Layer 11 of a small transformer language model trained on English Wikipedia (16 layers, counted from 0, width 128).
A neuron's activation on a vector x is GELU(weights . x), where the dot is the dot product.

Input weights of the MLP neurons that the questions are about. A number n stands for (n - 500) times 0.001.
n1: 408 542 500 531 482 517 445 272 386 328 535 541 606 460 531 365 579 399 464 393 517 643 484 424 462 282 272 514 612 607 619 642 468 422 475 674 485 686 590 251 584 563 757 596 373 231 439 413 531 393 520 339 754 320 507 535 491 355 625 807 568 598 468 744 422 469 633 601 497 373 490 539 428 529 440 626 227 577 338 764 539 569 439 510 363 547 372 385 644 546 552 419 622 636 458 422 462 514 610 537 429 574 422 510 500 623 528 377 335 600 416 534 457 353 682 475 424 523 500 689 376 503 471 490 358 486 548 472
n2: 641 445 586 382 374 465 506 543 541 591 382 492 488 612 414 559 657 573 419 520 543 385 549 520 591 563 542 503 460 485 538 588 406 497 534 547 385 385 488 572 433 628 315 503 689 430 541 456 530 482 583 476 427 591 326 445 537 288 342 464 619 525 531 464 266 491 683 616 543 512 562 432 581 248 333 331 407 583 546 654 612 467 530 524 581 572 636 482 548 416 434 753 513 592 521 671 253 420 777 441 526 385 598 604 551 619 618 569 604 517 635 461 388 537 522 553 527 438 488 596 488 436 426 546 616 491 423 390
n18: 390 605 582 490 459 234 631 302 413 607 438 463 403 393 385 398 446 497 654 598 537 447 606 516 456 601 513 393 606 363 489 655 165 345 531 421 489 707 527 666 564 605 521 547 689 524 595 618 561 473 786 493 558 487 467 524 473 579 527 604 375 630 524 457 710 451 422 509 568 356 453 494 454 382 466 469 476 500 497 424 567 798 359 444 304 423 448 589 450 621 453 451 434 652 615 615 562 566 737 563 677 503 408 415 539 394 588 536 570 503 497 537 404 507 537 490 466 283 537 390 513 351 335 432 329 517 589 203
n19: 657 616 478 662 493 451 478 698 561 615 404 288 403 439 467 465 396 336 652 615 551 545 500 573 450 328 557 522 566 554 466 580 351 470 377 326 595 359 709 578 533 362 562 396 592 259 655 532 655 594 362 557 660 692 574 409 478 536 583 623 694 232 511 606 475 472 274 553 496 504 423 517 450 592 341 621 611 555 551 521 497 590 97 593 439 255 482 528 532 455 565 637 504 297 562 514 513 628 478 440 626 585 351 372 546 685 444 664 436 416 342 407 497 346 556 522 620 561 379 374 388 555 490 587 358 724 397 841
n26: 397 686 504 653 543 673 435 590 366 753 674 592 433 415 461 474 305 547 423 417 384 490 228 655 700 687 508 676 488 569 368 473 312 543 619 326 371 530 477 451 554 481 293 607 693 364 406 496 469 373 188 519 290 674 549 551 415 524 554 531 556 543 543 711 357 557 245 486 701 270 590 747 542 478 260 395 579 606 649 526 653 446 549 19 626 429 474 489 584 508 320 511 524 561 577 605 673 304 408 560 500 610 481 477 545 420 577 462 480 507 433 492 423 582 490 492 508 439 406 454 554 457 817 550 447 567 704 562
n53: 486 578 328 665 618 469 647 446 478 314 320 645 443 519 422 627 377 362 601 451 362 528 691 274 570 398 483 493 557 311 353 676 431 496 409 641 396 514 507 673 677 475 507 658 529 340 300 432 623 532 727 674 482 486 497 575 441 250 458 374 533 575 450 414 586 521 645 462 628 563 526 588 618 577 565 611 540 541 317 128 343 686 362 562 444 484 524 565 601 373 479 596 588 451 419 761 471 642 497 390 404 421 576 496 392 531 596 542 427 632 264 640 410 500 334 616 539 484 422 440 454 472 477 408 486 442 234 620
n71: 393 575 527 332 483 510 433 401 449 359 400 556 471 479 517 437 497 715 390 405 537 399 716 704 497 573 453 638 414 581 394 564 281 486 535 607 525 421 756 550 646 524 545 863 390 582 398 477 503 470 550 473 480 578 362 568 500 583 642 473 322 672 734 331 249 487 526 531 391 392 491 487 507 609 452 455 628 596 462 576 417 520 497 463 310 633 520 592 650 497 329 569 627 460 449 625 441 391 574 407 430 538 305 469 529 567 653 510 482 557 484 641 394 394 497 462 422 772 343 584 557 391 557 225 338 531 387 371
n83: 367 607 560 544 688 549 625 627 411 416 603 509 386 467 487 582 528 371 461 576 563 550 566 530 488 351 515 500 475 503 226 575 526 455 503 513 740 304 381 398 645 311 529 684 545 345 368 390 556 444 592 509 412 428 470 551 387 375 487 372 568 675 357 623 604 629 440 662 538 634 433 491 395 497 430 846 439 431 427 521 639 322 537 441 543 408 497 372 450 368 422 625 415 429 601 430 626 466 519 632 597 605 408 513 384 540 605 546 480 456 427 699 551 732 545 345 390 588 322 500 534 525 527 478 586 464 482 566
n97: 311 364 597 507 530 298 339 550 568 549 432 596 481 561 543 519 621 613 324 469 510 590 563 557 503 398 532 556 513 310 239 549 559 551 469 588 548 484 457 107 420 517 523 470 416 380 539 564 503 737 390 386 331 411 571 577 317 383 592 385 459 600 517 645 452 616 623 488 397 552 506 482 409 488 887 667 473 509 433 484 619 562 687 471 334 503 529 327 467 483 438 506 603 458 487 638 370 639 454 574 580 517 290 374 441 614 667 539 695 636 583 634 437 463 416 595 437 426 427 503 395 444 503 338 513 486 439 417
n111: 473 528 479 490 559 393 517 507 409 435 605 534 572 379 745 487 500 517 484 314 603 675 653 480 398 535 537 643 549 411 504 199 545 388 352 332 676 513 473 645 607 448 437 551 329 421 824 686 558 651 416 466 514 692 250 718 530 463 531 538 496 403 427 503 457 644 424 432 431 292 557 538 314 519 441 507 525 543 270 316 406 667 560 422 618 494 503 503 547 493 517 387 507 571 583 540 535 500 480 473 506 367 473 524 409 365 689 257 486 462 576 510 393 597 494 698 768 378 562 429 244 541 639 596 668 422 446 418
n113: 350 566 540 768 373 551 516 447 509 628 493 536 573 459 337 516 379 616 491 555 635 581 497 825 575 537 642 618 633 320 459 635 590 446 652 513 431 645 815 370 583 665 624 513 544 527 542 516 401 256 407 546 646 483 619 387 344 345 754 342 415 500 356 406 461 571 532 488 404 490 463 439 526 547 352 440 490 640 433 487 425 329 465 477 493 497 369 519 406 290 376 586 455 442 338 596 394 655 513 387 546 436 429 457 521 519 602 461 449 515 554 569 541 550 589 361 609 414 443 353 434 586 655 510 713 548 448 659
n126: 706 421 576 717 514 520 503 576 305 548 507 447 523 488 486 547 605 779 409 471 421 524 539 510 646 405 278 337 310 272 486 425 529 539 616 622 500 257 551 497 655 178 569 677 336 510 650 613 357 589 530 358 524 596 357 734 278 367 531 514 560 545 389 460 420 557 346 537 534 517 398 703 567 458 549 168 601 461 535 520 590 473 470 634 480 394 483 404 622 430 551 517 543 547 418 540 390 624 439 584 561 573 610 503 435 534 587 416 571 481 464 514 536 545 481 398 384 663 535 707 578 266 436 603 403 394 396 421
n127: 530 255 400 515 303 337 299 674 493 386 594 375 474 483 465 819 659 500 653 611 611 577 260 405 565 728 556 330 512 405 504 367 353 531 610 516 268 400 435 541 581 397 492 549 574 604 534 415 489 325 295 466 531 404 507 465 302 424 553 504 429 488 628 567 641 530 292 413 274 492 546 450 395 561 738 554 715 419 531 411 500 599 545 432 549 427 552 296 662 669 674 430 480 631 462 459 158 422 738 463 682 554 530 788 359 477 586 308 587 600 482 527 619 569 503 657 233 486 388 508 428 723 518 588 705 508 590 573
n185: 368 431 566 536 682 516 691 391 572 396 583 610 447 431 615 361 384 638 553 573 454 371 605 506 442 634 263 287 487 481 449 578 488 510 641 327 428 589 646 542 497 441 536 435 543 451 687 415 363 500 443 314 582 474 595 628 420 500 389 448 473 596 583 599 576 357 531 618 330 603 313 651 429 568 626 500 497 491 421 630 414 380 608 526 699 485 604 395 490 433 629 585 392 519 493 335 408 691 506 338 674 420 389 484 558 763 553 407 605 521 434 384 448 642 385 624 634 503 543 548 354 323 485 628 643 312 462 591
n191: 666 493 229 631 449 476 727 403 297 479 639 428 503 748 396 472 574 572 296 547 564 528 517 561 674 537 514 355 695 546 489 511 259 474 544 533 650 538 496 360 443 453 359 493 431 453 587 434 521 383 542 655 568 461 372 385 422 552 482 408 618 341 500 542 364 661 524 231 521 334 490 599 353 631 515 410 708 557 410 389 389 596 444 546 574 604 583 573 655 529 447 327 626 416 482 438 500 297 571 570 754 442 434 496 428 546 752 475 530 673 479 528 574 608 419 478 571 420 215 578 315 457 806 683 483 430 465 596
n243: 554 594 379 465 438 579 529 503 488 403 407 556 469 289 507 396 490 565 454 343 500 563 543 472 716 684 599 436 441 394 406 419 527 603 460 473 402 475 603 605 230 562 217 568 500 503 418 616 568 458 424 516 529 601 610 435 514 444 526 684 553 536 487 411 481 586 354 453 477 455 446 662 631 558 404 441 334 371 635 506 552 564 484 659 420 595 343 601 471 577 587 641 470 440 487 595 467 411 606 395 710 553 395 542 237 519 289 446 547 446 381 535 463 461 629 513 539 442 539 461 503 764 714 672 845 573 360 461
n256: 395 593 628 534 531 377 439 583 539 612 283 469 497 542 538 334 354 565 601 395 623 509 425 415 425 542 379 625 642 510 266 370 318 563 374 437 579 403 541 332 483 589 448 642 330 393 756 321 687 278 373 241 562 394 626 545 428 404 592 514 444 600 597 594 573 219 500 379 586 537 484 519 608 471 632 517 234 439 594 443 506 602 370 718 412 453 464 450 561 328 408 586 606 554 534 453 437 550 439 597 388 368 690 414 702 651 590 490 511 516 397 646 584 545 491 465 415 471 459 642 629 400 468 599 487 514 758 360
n269: 611 451 487 407 637 591 538 412 428 574 493 315 596 497 510 672 580 513 583 470 558 497 604 682 545 600 566 573 445 433 239 429 409 477 659 645 463 610 481 427 568 532 670 494 500 558 516 528 725 320 522 529 409 581 456 334 554 520 403 384 550 559 588 472 516 443 253 617 484 567 455 536 449 177 355 624 477 600 461 525 533 359 522 551 417 435 325 588 478 377 510 612 530 275 455 635 314 415 407 538 651 365 421 458 517 373 561 725 721 455 469 378 567 516 436 556 355 458 741 570 516 412 664 545 380 590 652 458
n335: 471 467 477 561 470 544 326 431 301 284 447 518 665 534 516 468 568 432 593 240 581 566 546 485 600 701 681 516 487 494 510 519 406 762 427 477 435 588 519 443 539 438 497 432 510 562 475 377 490 694 585 465 536 604 736 448 469 571 714 232 597 510 533 706 440 364 640 403 354 381 581 638 356 488 579 579 434 506 401 339 423 513 339 516 474 506 456 446 439 543 609 509 480 481 321 683 589 513 474 490 597 513 234 526 380 401 415 452 503 527 538 442 638 651 541 507 429 391 674 635 607 392 362 611 348 553 678 409
n350: 557 563 462 554 674 453 688 549 373 631 436 524 497 427 543 592 511 523 672 369 526 618 563 374 398 547 449 528 619 503 405 457 521 702 432 266 464 455 380 418 572 552 384 477 672 641 698 478 506 549 556 489 322 405 453 690 503 601 423 523 639 465 468 601 575 665 338 586 480 409 442 596 525 462 488 555 324 419 494 486 538 395 397 413 486 563 539 414 607 429 392 436 346 284 474 472 518 433 577 402 618 725 508 414 563 410 396 382 595 463 558 568 508 578 360 409 454 583 569 486 517 474 505 477 357 568 469 486
n362: 766 546 350 458 450 529 598 473 418 415 507 398 374 465 424 385 686 682 519 592 424 355 444 513 647 514 652 546 520 408 555 566 361 443 733 466 348 506 595 655 692 276 647 418 329 361 513 599 467 585 349 555 652 375 497 503 350 312 530 536 327 440 654 500 439 526 730 610 530 493 494 488 474 429 631 530 817 517 350 439 686 372 384 422 526 536 573 426 555 354 448 608 596 506 649 570 374 581 536 561 512 534 535 513 500 468 571 458 466 592 443 324 622 387 390 483 467 632 430 627 418 381 475 328 465 493 571 727
n365: 686 474 461 674 300 460 503 381 483 510 516 747 616 492 548 630 408 404 348 586 388 503 312 418 452 638 494 462 448 465 507 637 452 458 474 705 386 457 440 481 455 519 494 487 532 583 665 466 554 341 283 450 647 274 531 311 315 653 478 516 599 548 351 672 373 572 408 488 452 633 479 595 459 482 546 319 493 596 574 376 590 671 519 466 465 398 621 395 566 385 532 713 665 547 465 602 590 419 487 488 599 357 422 555 500 566 656 538 315 512 469 576 406 468 497 356 599 330 484 699 465 385 356 602 550 451 587 554
n384: 627 477 510 405 689 441 538 669 400 809 628 439 454 559 487 528 650 535 420 392 567 497 552 665 462 421 651 427 500 424 450 503 554 602 507 447 312 541 599 390 494 516 363 452 526 487 487 519 494 436 359 459 523 526 266 497 441 640 596 545 510 555 393 412 541 236 506 413 713 417 402 696 642 585 628 597 602 415 490 416 485 423 528 576 585 274 372 357 468 500 500 742 357 421 564 391 518 528 697 509 398 539 516 587 551 462 610 806 530 721 481 455 454 497 523 408 445 383 361 264 439 510 551 445 538 520 528 584
n406: 513 435 398 455 734 509 555 523 410 497 537 595 316 715 480 307 565 500 432 333 370 563 469 425 555 564 510 648 437 552 503 506 497 510 507 517 558 630 519 353 647 451 361 600 662 575 646 336 500 279 662 616 529 608 702 477 574 429 266 419 460 619 460 465 548 341 553 512 474 439 406 720 247 512 450 536 507 483 408 557 558 659 592 637 596 426 506 361 314 523 393 601 510 420 503 399 592 290 494 688 604 410 595 602 706 526 447 516 500 658 573 481 605 401 315 413 438 424 484 374 536 402 479 343 497 654 643 555
n430: 568 452 570 664 716 366 507 590 326 572 447 544 398 406 417 359 374 694 343 545 748 491 513 487 493 642 389 364 576 377 471 510 361 201 486 412 457 547 414 571 552 434 444 637 553 490 503 433 322 490 403 822 663 541 670 500 409 484 393 705 486 556 661 436 611 550 342 394 334 524 529 618 449 386 405 573 511 369 462 450 682 380 540 615 456 418 463 480 490 613 432 773 532 436 486 446 232 588 585 490 664 539 735 396 714 497 481 429 614 404 650 575 581 646 357 532 380 519 497 585 521 521 484 421 520 263 493 414
n454: 385 497 728 531 559 473 615 576 300 609 332 466 363 311 631 467 476 459 285 417 360 686 588 565 663 609 483 490 445 554 472 432 516 388 528 605 479 573 626 413 579 411 438 480 740 472 683 590 592 445 670 358 466 418 610 545 524 327 725 599 539 469 354 416 430 309 438 469 425 483 586 563 429 336 573 452 465 442 365 683 258 524 420 534 628 659 477 523 554 352 541 530 621 500 706 430 481 346 520 450 609 444 396 276 385 386 574 483 468 420 387 517 539 403 324 817 415 589 421 598 537 648 564 527 710 560 671 486
n460: 610 436 419 619 538 515 872 436 583 497 603 498 452 397 417 474 508 658 533 455 508 526 538 404 450 588 521 471 564 405 552 447 540 432 533 467 692 399 595 487 425 551 551 616 316 463 461 418 455 526 510 602 399 378 381 374 330 363 317 497 497 527 608 539 417 479 564 659 596 629 429 466 450 505 384 454 329 491 503 534 588 389 357 463 524 629 477 492 547 459 479 551 550 453 463 655 396 536 395 497 453 608 492 484 357 505 457 555 522 537 541 429 545 513 550 519 492 679 438 547 532 535 633 628 477 462 409 519
n468: 748 616 435 564 386 516 388 630 466 474 513 588 386 624 568 416 408 413 525 503 458 492 414 623 395 716 402 350 506 762 620 689 623 460 622 503 466 444 478 547 548 539 490 439 474 568 353 453 776 452 569 548 688 674 322 529 460 433 590 350 424 526 497 535 466 368 509 439 555 535 318 628 449 476 648 389 414 500 438 506 561 583 484 532 598 447 475 353 716 477 494 469 610 579 516 491 503 434 573 535 443 421 286 293 463 487 308 329 470 590 556 401 607 399 372 354 674 338 607 382 474 464 770 332 434 467 487 487
n490: 488 500 432 587 393 600 593 562 448 523 521 452 373 472 391 517 611 754 410 508 800 495 478 710 445 600 336 445 604 579 506 582 404 587 512 572 558 366 532 558 506 497 545 576 416 512 474 597 559 494 554 526 500 591 423 556 474 574 424 520 554 464 512 549 251 667 503 420 630 483 440 696 321 525 476 423 467 560 682 391 470 372 523 364 514 465 472 454 552 672 334 509 485 696 450 406 500 629 701 460 517 706 517 467 419 298 556 561 421 670 426 509 389 349 455 427 591 448 592 363 439 515 566 473 514 373 601 491
n508: 496 540 526 604 452 539 414 354 314 410 349 750 507 475 547 567 604 362 607 436 493 630 452 562 636 623 691 636 183 504 699 475 703 330 504 363 557 475 802 401 562 475 522 747 522 464 574 535 306 489 412 408 587 442 426 496 386 376 561 353 823 526 409 532 700 715 507 327 587 407 456 446 514 405 379 463 541 516 401 391 708 464 342 642 322 372 766 553 557 556 360 661 444 390 438 616 513 507 511 500 500 585 578 406 275 511 422 447 496 577 699 625 367 540 542 541 666 608 467 436 626 616 439 547 514 504 390 265

Each question shows a token from some text and the vector x that enters the MLP there. A number n stands for (n - 500) times 0.016.

"it": 490 436 568 461 611 380 562 421 707 504 477 373 458 689 497 657 540 593 515 503 546 320 456 273 441 475 455 373 549 402 373 512 531 462 519 638 415 663 473 410 614 566 521 424 484 618 507 499 425 419 539 364 415 533 443 593 623 583 486 346 582 565 524 559 420 604 438 209 626 600 499 388 583 382 570 454 426 456 522 540 455 525 541 452 514 602 506 631 461 516 554 461 533 574 476 341 675 574 411 499 527 490 575 541 512 581 424 402 539 401 540 509 523 503 502 625 562 447 619 489 486 462 452 564 295 478 435 490
Which neuron fires most, and how strongly? n185, at about 1.3

"s": 436 466 426 580 386 509 608 515 663 485 529 341 588 854 419 578 584 468 500 622 458 280 464 494 436 580 539 401 543 482 399 475 685 382 660 449 426 628 556 484 601 520 427 499 552 479 507 562 490 393 489 560 408 488 675 456 661 674 459 523 484 464 465 508 436 454 515 304 472 503 577 507 496 361 419 464 373 313 459 562 521 382 497 448 430 696 489 460 432 520 516 559 519 495 575 560 647 624 394 501 583 472 528 419 441 511 415 521 615 453 551 449 386 565 692 500 568 555 389 512 447 594 435 537 407 520 438 498
The neuron with the highest activation: n113

"==": 478 412 442 511 469 534 411 550 732 426 402 311 555 761 589 509 398 455 348 646 528 385 545 455 535 528 524 477 523 415 545 557 659 473 530 447 420 652 501 490 639 514 479 520 378 591 605 667 430 473 465 459 464 502 569 433 510 616 420 560 526 593 516 467 415 583 642 260 539 549 433 450 488 441 489 452 433 376 411 641 500 533 557 494 449 621 447 489 361 547 509 504 511 488 602 426 668 715 492 494 583 414 504 467 444 626 460 366 448 413 450 380 530 530 711 548 494 591 415 536 423 614 465 514 401 470 414 400
Which neuron fires most, and how strongly? n185, at about 1.1

" record": 554 448 472 631 457 564 586 509 641 580 463 450 575 646 582 680 647 451 438 629 535 260 449 471 341 641 600 497 526 500 480 450 632 412 662 518 475 594 573 521 501 507 481 430 478 609 507 516 561 388 530 482 432 410 520 520 591 674 496 496 458 508 397 306 426 441 531 242 570 537 493 425 588 446 446 527 393 338 418 696 497 448 598 451 451 610 405 419 547 490 607 460 609 470 533 497 633 570 450 511 514 563 421 486 498 455 316 433 466 413 629 445 459 470 580 543 430 688 483 463 428 527 488 527 406 606 300 387
Which neuron fires most, and how strongly? n468, at about 1.2

"at": 508 583 465 508 439 480 605 482 480 449 521 442 594 726 476 455 595 556 584 561 505 330 584 449 399 490 513 345 571 567 461 601 433 432 576 500 448 520 551 592 640 543 475 434 507 488 549 626 451 417 470 396 334 524 547 548 766 535 424 397 447 518 416 485 428 525 532 213 578 697 442 246 501 451 448 466 349 407 520 598 546 565 552 429 537 674 480 563 509 545 544 379 456 453 485 465 714 664 404 473 362 426 509 510 440 516 350 446 516 369 564 492 574 515 621 558 591 428 633 560 464 545 392 537 531 548 420 486
The neuron with the highest activation: n18

" of ": 402 523 413 505 472 458 608 438 526 516 509 400 420 659 501 627 589 434 498 678 466 349 498 481 512 529 623 438 503 458 518 475 679 408 631 425 494 570 579 656 597 598 425 512 436 507 388 627 411 514 534 571 454 442 572 476 685 421 425 464 479 392 586 364 438 472 553 230 519 622 659 520 630 323 480 588 406 389 529 462 505 509 476 408 602 548 410 387 486 545 609 530 534 582 506 404 725 544 415 503 235 523 611 564 426 540 407 399 510 413 499 516 454 481 558 570 387 654 422 442 451 537 679 506 484 534 503 457
Which neuron fires most, and how strongly? n460, at about 1.2

"l": 501 494 510 451 567 470 512 553 576 416 463 410 503 792 560 480 474 517 459 876 404 489 506 445 576 568 518 447 537 410 473 571 474 486 531 470 504 494 471 573 443 493 532 389 512 520 582 506 362 532 433 437 111 523 539 428 621 600 515 536 632 465 503 354 483 479 413 402 552 452 512 494 518 517 482 493 333 332 668 611 422 536 473 591 549 468 600 585 470 498 640 456 503 522 618 435 690 553 501 512 451 469 633 432 554 543 412 405 524 306 485 558 562 469 455 537 494 663 616 515 490 426 310 471 394 543 319 502
The neuron with the highest activation: n19

"ant": 452 518 465 504 483 427 561 604 732 557 423 326 704 607 581 684 600 469 389 533 435 207 502 527 460 604 424 447 525 459 376 493 603 550 469 364 354 595 487 531 548 488 527 472 470 455 406 464 443 507 583 498 490 603 546 527 504 627 579 461 510 484 474 528 412 445 539 247 495 547 585 382 634 462 639 472 497 468 512 583 490 447 539 353 568 600 425 571 473 571 517 526 553 426 553 466 627 599 456 459 351 522 566 582 349 548 278 601 499 315 560 520 452 452 541 528 634 416 584 415 490 619 365 520 427 591 410 434
The neuron with the highest activation: n384

"\n": 504 423 392 480 565 514 574 605 764 407 474 312 434 642 763 559 486 483 424 611 495 320 452 367 576 572 458 482 572 431 501 504 531 440 570 567 532 600 392 335 498 433 453 427 484 502 448 653 435 574 427 536 369 510 423 500 586 508 461 573 363 478 541 424 477 437 666 185 603 535 466 554 504 414 506 535 396 431 457 508 490 520 504 549 550 686 434 463 475 532 562 455 515 537 525 544 629 657 432 506 371 508 587 596 450 551 423 537 458 346 504 629 466 454 667 606 462 573 573 520 418 444 418 408 557 503 540 521
Which neuron fires most, and how strongly? n97, at about 0.9

" own": 438 361 285 562 484 515 550 607 601 616 421 334 488 609 586 662 538 525 532 609 490 229 562 540 560 525 636 474 586 466 471 542 666 593 554 452 445 597 459 554 563 525 484 362 517 512 479 471 576 389 485 436 564 589 573 456 507 655 423 410 567 426 488 442 495 516 540 289 524 590 504 454 551 346 380 522 381 375 382 622 585 510 538 453 428 487 455 458 451 441 577 551 440 502 599 415 763 681 436 442 413 572 493 429 378 514 324 446 465 366 582 571 559 455 541 507 637 612 491 490 529 499 476 515 465 623 402 400
The neuron with the highest activation: n19

"ra": 517 503 462 473 494 441 503 407 572 568 392 361 595 721 493 531 460 514 412 603 439 305 443 559 445 564 617 464 508 389 658 499 595 505 538 503 469 409 522 593 606 420 578 504 484 572 444 632 328 572 486 429 295 549 489 371 625 611 428 425 572 467 557 412 459 468 459 368 553 373 597 528 551 501 553 465 266 290 535 625 409 391 570 503 543 738 586 515 481 496 536 464 521 488 489 577 792 532 396 386 481 493 583 479 560 486 472 430 627 344 440 556 586 430 638 518 530 509 456 671 474 582 620 496 365 569 488 485
Which neuron fires most, and how strongly? n460, at about 0.33

"30": 540 513 498 571 493 625 578 472 596 558 530 297 468 695 543 702 574 541 518 555 512 268 396 291 418 546 545 523 511 451 521 539 516 418 501 510 596 536 476 496 603 399 619 554 443 651 435 585 471 540 521 474 404 539 548 496 584 561 458 499 554 419 483 500 471 519 455 176 570 486 450 392 448 513 547 499 377 347 410 666 527 349 519 415 547 682 583 492 409 436 463 539 430 448 509 496 747 478 439 432 520 639 709 502 525 420 284 524 553 457 419 622 427 459 620 463 461 442 467 531 475 372 566 599 479 411 602 459
Which two neurons fire most, strongest first? n350, n490

"0": 536 501 527 498 556 540 532 548 583 460 417 371 493 593 463 579 472 534 407 590 572 429 395 336 563 657 496 519 530 614 542 583 588 430 512 523 481 447 477 503 492 431 566 551 446 503 372 613 492 508 623 465 379 622 492 551 532 427 488 437 590 525 503 364 514 504 561 187 618 563 439 248 560 564 643 570 412 413 489 710 459 469 507 437 624 600 421 633 199 379 484 489 521 449 486 346 621 571 498 507 599 503 545 419 415 488 308 458 504 409 545 601 624 518 683 563 517 533 443 544 416 418 294 568 449 494 373 526
The neuron with the highest activation: n83

" d": 462 421 452 437 471 488 535 602 638 494 391 264 424 702 614 620 605 457 389 610 417 370 472 335 523 675 495 643 559 427 478 488 595 438 606 472 490 592 661 579 539 472 497 366 448 584 562 554 427 485 510 456 477 390 531 521 490 638 456 506 454 499 404 454 396 516 532 300 514 487 619 304 658 510 451 538 493 315 570 768 391 474 611 343 434 512 364 517 553 583 639 444 541 495 468 547 692 580 459 409 531 550 563 462 469 376 509 496 532 432 477 405 392 440 553 568 499 540 524 496 492 640 572 515 310 532 428 558
Which two neurons fire most, strongest first? n454, n127

").": 434 400 367 409 413 568 602 556 667 544 540 234 618 782 580 635 558 440 402 650 455 381 536 520 482 487 431 504 624 465 498 526 679 516 537 513 418 674 436 504 537 462 548 489 427 534 531 582 479 513 440 559 365 560 505 526 616 670 510 463 442 534 459 506 423 494 655 218 618 474 446 481 494 444 465 497 428 490 537 454 479 387 418 386 553 562 499 540 379 396 498 508 549 499 537 485 626 545 601 477 567 479 472 525 491 531 282 511 463 403 565 455 604 477 806 525 523 554 389 509 370 465 418 588 450 434 397 503
The neuron with the highest activation: n191

"ration": 424 357 397 667 405 504 495 525 656 543 392 335 694 712 480 550 572 527 450 696 474 328 595 524 469 589 485 470 594 577 405 514 670 442 530 488 572 562 461 537 500 539 538 521 470 514 390 686 364 453 501 440 309 485 530 424 656 588 577 514 476 544 522 404 478 497 466 405 495 509 560 324 481 608 453 421 424 358 446 502 452 447 563 501 526 567 353 421 335 544 577 494 529 499 543 429 794 688 523 462 519 613 441 455 502 454 562 374 506 332 567 440 504 495 603 531 481 514 519 561 391 557 411 535 318 658 387 516
The neuron with the highest activation: n113

"est": 501 531 452 660 391 501 501 491 702 565 469 470 591 746 495 618 543 601 404 482 496 265 497 379 576 532 459 498 393 425 470 585 610 342 637 436 478 514 527 568 558 542 550 358 534 519 529 529 345 461 495 443 295 421 467 653 658 627 637 479 517 514 514 441 382 519 537 317 378 464 488 163 573 424 529 454 393 480 536 536 465 439 554 355 479 553 472 530 526 539 542 585 522 412 458 500 670 526 327 384 439 522 599 625 448 483 478 504 514 426 583 515 709 472 606 601 582 514 561 549 498 590 455 534 484 553 418 426
The neuron with the highest activation: n113

"2": 468 496 546 548 497 459 577 445 555 515 478 354 387 548 545 513 556 500 376 727 546 340 354 326 530 541 598 497 544 514 456 476 607 470 525 570 567 595 564 489 608 463 573 508 384 565 465 580 482 683 550 511 449 543 462 514 485 531 540 472 532 566 472 414 481 431 581 172 659 575 448 420 470 506 445 444 468 310 392 776 420 395 572 465 455 536 480 358 347 463 539 606 523 462 453 372 726 616 412 529 499 594 689 544 543 450 405 439 532 401 446 536 618 516 631 614 476 542 493 537 408 362 466 494 534 509 413 506
Which neuron fires most, and how strongly? n126, at about 1.4

"f": 552 543 405 461 413 579 556 547 631 558 425 510 547 648 428 500 408 495 415 551 445 304 340 397 460 473 520 484 591 403 642 456 705 416 537 615 456 530 355 572 523 445 524 545 507 483 437 516 511 516 493 463 457 529 582 424 738 666 533 524 583 702 309 588 475 505 580 325 511 526 498 338 579 538 593 562 357 408 604 532 529 483 522 308 455 482 400 560 470 471 482 549 549 427 502 390 780 623 541 419 471 486 672 451 474 519 461 649 356 556 480 471 593 513 577 429 549 511 479 481 413 355 303 502 489 501 555 456
The neuron with the highest activation: n365

" sc": 528 420 478 590 388 616 543 391 570 532 527 291 407 628 662 688 474 418 499 589 477 243 571 438 299 480 550 441 467 565 440 424 524 410 579 481 388 459 545 567 451 378 587 395 453 678 521 682 459 519 528 553 325 511 520 531 527 546 535 457 369 546 403 313 513 485 504 328 531 522 417 260 516 399 506 595 447 350 666 560 453 536 516 551 557 599 546 529 510 446 596 442 625 403 454 474 752 592 549 530 487 620 592 562 472 459 433 416 406 502 574 480 559 463 636 565 518 559 555 576 519 602 407 531 498 439 479 490
The neuron with the highest activation: n127

" and": 484 347 434 406 468 471 615 556 553 556 434 305 590 853 559 758 553 436 443 660 465 244 506 545 503 603 477 506 457 440 553 582 762 448 499 538 483 615 502 621 512 497 413 416 489 550 471 487 519 449 445 478 496 550 507 450 543 582 508 454 504 530 513 417 456 507 564 144 569 492 501 563 582 479 424 449 469 398 528 592 448 304 529 503 439 518 415 508 462 408 518 546 484 509 491 418 743 521 486 496 398 521 595 529 429 533 465 535 447 442 466 540 427 503 636 519 536 452 557 467 578 548 358 561 479 631 375 560
Which two neurons fire most, strongest first? n384, n2

"B": 459 546 445 522 457 491 509 627 643 451 435 469 452 543 482 547 634 499 555 544 479 505 444 236 467 625 532 439 485 462 505 562 606 538 457 526 481 526 516 519 438 425 434 542 482 512 340 423 476 483 587 527 377 462 494 532 828 518 601 479 502 568 566 412 398 577 526 183 511 561 463 444 415 430 531 477 454 381 552 767 491 512 523 508 578 564 588 506 371 388 418 469 457 563 504 564 816 574 459 450 364 423 497 528 420 474 342 447 519 310 576 546 502 562 586 466 480 709 602 547 520 427 453 497 480 406 522 684
The neuron with the highest activation: n335

"ification": 390 534 512 671 422 490 582 474 595 497 497 390 565 629 518 643 544 453 442 653 468 339 522 415 336 589 502 414 466 549 425 579 525 388 566 479 619 554 515 459 578 564 509 480 486 449 482 569 357 562 522 508 331 460 582 444 624 511 556 508 521 470 495 458 373 460 583 366 645 617 521 454 500 430 519 467 426 320 468 578 484 368 606 501 550 602 464 447 516 506 525 395 499 450 466 522 773 672 383 454 537 566 540 503 424 587 343 500 519 383 646 567 472 396 698 575 525 547 624 432 308 439 475 537 442 674 383 369
The neuron with the highest activation: n460

",": 543 529 356 482 467 493 563 509 622 598 423 327 534 895 461 724 550 469 419 635 478 304 480 552 420 539 530 499 552 484 518 456 621 439 487 473 431 656 454 533 624 448 444 437 581 519 455 501 519 509 402 555 452 445 497 568 608 519 510 462 471 554 418 509 466 458 552 299 557 517 475 480 570 368 515 560 381 504 515 661 411 303 362 347 393 479 488 429 437 484 446 503 434 474 530 501 631 576 494 502 607 548 657 551 485 563 319 576 509 503 515 555 534 537 771 527 612 562 470 532 362 516 376 544 437 431 428 547
Which two neurons fire most, strongest first? n384, n2

" that": 432 449 355 467 498 468 509 510 650 482 560 353 606 809 462 668 510 521 541 659 515 311 444 668 410 497 502 488 514 456 416 568 585 455 592 543 504 576 463 470 586 437 478 417 499 517 579 550 541 398 513 465 443 482 576 416 540 575 432 508 497 549 461 470 437 543 446 259 605 543 474 482 522 428 453 499 386 468 608 633 577 270 600 282 481 576 413 336 337 493 507 596 461 478 601 422 625 597 552 440 544 590 577 460 395 538 424 578 450 438 513 494 582 513 635 538 629 525 400 633 504 535 295 581 396 608 415 472
Which neuron fires most, and how strongly? n83, at about 1.9